Layer 6 of a small transformer language model trained on English Wikipedia (22 layers, counted from 0, width 128). Numbers have three digits each and are written without spaces.
A neuron adds its activation times its output weights to the MLP's output. To switch it off is to set its activation to zero at one token and run the rest of the model.
A neuron's activation on a vector x is ReLU(gate . x) times (in . x), where the dot is the dot product.

Input weights of the MLP neurons that the questions are about. A number n stands for (n - 500) times 0.0012.
n7 gate: 411559539526584260469571633356406556645273437562561541631458484443297600623451240481511382298338496500452660761473570455612447413381464522636504575420704743629438514496511575447556384531391562622500603636536592667296721247530515537640476681568527275434514584754515586814223467545396637565325440563595623609259361319529665601632241541766428481639568585595545280524215424625473527365522
n22 gate: 547483339584546517542426650630326496599456209538464517588361483384663440421548698541456369689351424606483324618451600547354554336465305295442407748414450284523785674305586490609358396702507461674473530388435500493367507418631493322456544440582622388513598541308617525524451546473503493587438443422519434493594622217585497672483527466267547435544654298648436761504486470663573500520553
n25 gate: 600552627539619464515608330483404243474539483620561545528453515390605365645464438401349515237335538479587321598442372661475556362626480298684639518650503662614453503637443602479560462648683633660694662613721392449387368515691500435532462448610482547136649571564539493475695404610630434305557321482335216705472454447361561395599397476525556234423422547531269507466479490479435409647593
n47 gate: 364467582536538585452438527559579497438593367422478411480466411573605503563603226593697593552568452422529470424596597487591632387503383434477436533383507487284380543216289424503628277246672436249546587430452541430679540524327556728633560507413371582242323510467540386440490439533470569453443250407565379490474692467592524467692597611619416440573563432593306655637562542401318667648539
n176 gate: 476490592397390422650449455398489646814531541574404432558451649659373710442507614334312651334711613500500266275404402650493425548325530325562531469490476503295500708451385589465479347309613603642527547334477528560459476536537293545490663601472475408560299514264462643734472466773479604560385442683571563438659706282626556606493535344429595493442514571503500420489411374428349514623574
n7 in: 457422463673675711291805667422566341357492504679409559476609569476535593408512339381720372289539431539461564652410605484597701373597330409456308520520465612242533610318712700746492664427374412737500523476561508534646588645547571504314686570568658646577636580560484566468589454397697463500560421442578508389449287635318476355389484754573517326173468188519684777529516668615544403708208
n22 in: 329437449475534664500215564587304470522614406569623535631456650336751535282525611450493481619545607552493424408592427496496518546565551160589597440618430507562651622289629511664468641464610445420336656340418602565482514407598557174518191571296460602735650622353597722449409535636500737435622482644600558685574667582654427560493680525376526265486582649483401445523482366472645474429500
n25 in: 383438785493483457522437638583445080369663396692584528693417486419546531541571555387521658345469371758368479574686510633511500447590473517436589363564358476606395503450504507496444584882612687407828596514561389636504621441365412450461425426373569370394645511489550562432453384557425529202702469588474418479562591567446600514785482510460548362732521493527531366612490249430575420521384
n47 in: 344285514490677663385524524446467386568688364404490277320698518434528650485885500521548482511534463507507567547471541466670421570306503586312725528531497517382461355330304589591572411528694433548548476448433390587562626569510573640695418486514475504513500388524567295648518375549528587401622214240591369448415452455480489462763693298649566521704636408678459419599483470705475689528402
n176 in: 559467554485697469539440397496673616555409303861431627662975461417684645520267676534515496734625705434414450453484418391697402633512406728310496489500362441563496500546630234671553579488421409381567382492409326526455527321392364224633691563477748725614420691500604524512450246610558709492523496504376666458463409424384535418485485444465588595643504674331507515548541646557654473259570

Output weights of the MLP neurons that the questions are about. A number n stands for (n - 500) times 0.0016.
n7: 309451455351357378572363422553540616461550463592551348336605528302320327383361511302627476739356709483614446395582614650337408602653561414393482729402293441676338386776463366280241379625339527469573509570194373510461536622375562445498513409485511682343449486377502625385421676493705595487528477575612409344609577415589646556504682421326490527521523428633468541320548316311587571470562
n22: 308227436322599484458608639503420671513361434178313599411486287587516424529683332431531470581537389639591479625660610348534337483468588436614516607490389448376463358508533610438342550490561536355277523403016405549427735343455524470611751289792361460500404546331469414460389585497470432477403593471519399494281416414417599441541246586458399631439490443528532413400390545567585594461494
n25: 566746300629413457558566359525294624530612399575476628464649368669475499477496496708442444585371597558582426308381405614507495552493372440323535760495714320619484457300383140779706639359423509615496510479453541686434427487520703638394489480647674556715483410442333373714623556372541300485480462476529441344491492312502617281355360557435413639422560539228582553630489711659548388583676
n47: 486522439277536348786624473511495785464560648607596661378578474434482546485443196397627472310542449498430523526302595555504485495517379357710633452452450596241553289454445438553745520604329396144263489367274406469567238297581560590589486450616431436523551606453571454267421679348513390581507434417633397672647443393422507336632647501808453620598316451406293387396364508305429594484588
n176: 416551537758578681595548604633649492558523646625615645381601492344431454526600491662355646554422511418430569429372646314522581627440438446525518497516492716524325293449371684409704531632312490545494492591382299609370507543493354668409284593450699588387634527494358510381295556486457541569312538582701422164606661551486517523521744412544756516514453276462610561452620462325162525429315

Each question names a token from some text and the token that comes next. It shows the vector x that enters the MLP there. A number n stands for (n - 500) times 0.0058.

Then comes g, the gradient of the next token's log-probability with respect to the MLP's output, scaled to length 1. A neuron's effect is roughly proportional to its activation times (output weights . g). A number n stands for (n - 500) times 0.00078.

" the", then " C"
x: 449572321431525776503431433582376615408393560413714521520580694430393593410523549339475482376414634524419338569483404637422396463401497427546474533436477348567659506494588427614518651472455442492377500665234488408504498659619622332675514484420374576442401592363673498360506525589558484454443627426600398412533431281508553349451452558364597602540595593521622518322581545492524601384532
g: 592217427526702246742498531625577551376641386497643399594605503361371451511389521498596522454443392669636459508352594476483495393513482632729555505587562427388474404502483297507580454495655569440326533533531629428357545544645588728512640463685424348517376365517400562416595414565410692629506521597512746607606557393398482730651432237353573406572595594712622558525558370629592564315700
Which neuron, switched off, lowers the next token's probability most? n22

"age", then " m"
x: 479595234373455609480530572547388407418465556521587401420577736621351552579479378283420597418634516522413434414527435714562582634356522546367558636508331413318551433403600556432643557502614517452328294558301603498617603488626450398624553521257578452382554538550530461609512504433540307449281507502628446512514518425520484267587337741734467676584436290491637330321346413489574567548405
g: 586416494541642452533482422537382639482548519405585433589479616456387351680451429692467504442310697558523128551620339682528321450556623373613426520422413276601408460669555304498544247595704433498621550350564621630577498552427412485500476416489407654587490234435449617345427347436414367561508548523447485688565340630526454404546434534320428516441551414324804505613524433579567174465545
Which neuron, switched off, lowers the next token's probability most? n176

" out", then "d"
x: 523635394418496720609596617570328716345508274381451615551526594480430658505471432265434518430514462485407364562546506482432504588336508557525406622605443458243453490371539493675519565622571438465342636589305394464550655554453643229490352427451615548652372690354471536471301499443689390376625388465500390542564398404447304395638386642565445649442265434438416525558408413486606810421268
g: 558460382560741562489587486610342518413411339423415374477134227406451358259528295692474266501433522533491501446423411371629428584248534413680433446556462676528516599595724418500538693541430389540519387421539419381627460501413431562445504626594530531518316483450593528472397656609554372355578361474466406660534424505537294558460778428292457613313318619439404398391456394397435597457561
Which neuron, switched off, lowers the next token's probability most? n22

" in", then " M"
x: 547550368369441716627665569491456695412441423451507527429590611507363568425396577264285337381588504668329251415483439359362403430429448472571456542470471436381463487311518388484574580564524573547477762501213399458601487634499642348574467546603586461622410684457706576427236449495538305401555527415604468487496343401457539426498563556458511541439511506409453505510508570384436593426456
g: 376347522477501445645395517552520537515699581578553554462630634667515366539502379622524528502310538554613408695489440607354533572488541477690405429496470447435487590609510259458409473537490410318407640654369628683231502388675482742571634276557316407479617446587372396409517392474345627545395597625631558592473413188467643451175345427395574578683393485342709642617592431483577425562505
Which neuron, switched off, lowers the next token's probability most? n22

"c", then "ar"
x: 509595433623477530594692650690531439585507603417217527407506603331495508405381372419508532575395656654558528541337504583358432460349418570474452549600594330264615486416527481331411305470575384509419402471283427482584431501700455356510447957495451362417394554537419595749378468538513429525883513343630547457361311451531582458459473503661427616612479496527615449405580498505597558552407
g: 418457467593661478403503427573316482478586214393341504450505531746437483501404420338464436457330603567190582494416544420304465309359487582411718184535445495426417515698415412594292716497481390267659605442574448676411472482480552615532374696546525583344556510409560611409511617579321627461513602553501289548645646453352350516485345565493648543477487501436419355476450451315536703349568
Which neuron, switched off, lowers the next token's probability most? n7

"al", then " and"
x: 382617574375429609624796419619281251369343425547735535352478685648612373405507465452440582408646495560592277474508354509684416557514455373504746741436552346451528438449522715428487477447815562611473241520318611488700531478449475459474419594495477353706493459719592507583576499549518427456511459497540530472389401489379531384388467398533362678447498389503697490254473660468483370570384
g: 601654549501236360725376451591574417546523629460497468625463490521392452485313422356389372387402534666604504501430619498294701678604556488506570491555408475442578464401645614590555201345593446331401503597496568508533706578612442307592573473470516099501664487312535436459392387460450536341574279362574633505535684554652601323573350486715372394343385510358446573522467404578360505466420
Which neuron, switched off, lowers the next token's probability most? n176

" D", then "r"
x: 596517572516772553690770505526413443465585447558596501344422492373677612411429522506570640329394502600392300496464552604497516512675536451431470490585513368481554366496383389493391628512571715539521401518235495514458476559377598433629468659575445505542490471512539513620409559546485432460594401360486573398517421238439423306497437351605562701294475457383615550434583438402304446447565
g: 265581397552434598410515328396460500277830379439472476406413534456461623472438505576439634678534426349619512479543606346612331482298252572672530554465604560789590375589501454591549631634511489625725348376517455489429577351531506470445309446488361675593522322520514689653379526486522690396426655612506301674454475457485358465194540439467513490377450519383404482462528416461544318262569
Which neuron, switched off, lowers the next token's probability most? n25

" be", then " at"
x: 479554365654409592422735608552335438343511495502561784415614578623373587320579486290580608379555566580445355440379422678475618521464424521562643659460448528404566376400436276593630516395599509492290536563313358483524541630454628365672347500441702551560389532456517585276419409526596530308404266404404366574509409542432589175643536540339541645629484402460451303412502500353503614553468
g: 404425426613475405575498474410524260476467598552228501367564450582612660463342607528484377440406436361546617353343650657242447592403407523461565756665508573457672421461336518585761442519643468403536307537425415525375617526486569458302497394513430556528525788529431483780618395359597397700593655620702545673431545515461583519393569492447405520346438621321459672510304530400603704455485
Which neuron, switched off, lowers the next token's probability most? n47

"id", then "es"
x: 518493493596543483397474419611319362350202471428639487459530516383539443450551401575511594667500469566648351541400491607525592419455458315252458649547636317309515588401517486640581580508795493349261270631354494300688745582347550229635454547521359280476491605622429529413476470463484272416599473505431308618421530543395340384495584485705462611519494366462611372558545398409334609600484
g: 606539570321712500568668493383549490610396711616753490433584448586550359664381288691438472428633563519440321534577272575530415695439468511407508469520709650542402591577225664351712514460645703650509593398472571543458582591414467484627474419598464546485593332593395554556586600436551429619532437523670546315513481309816661579430496664732623449550433345412542464562644429367501448494630
Which neuron, switched off, lowers the next token's probability most? n47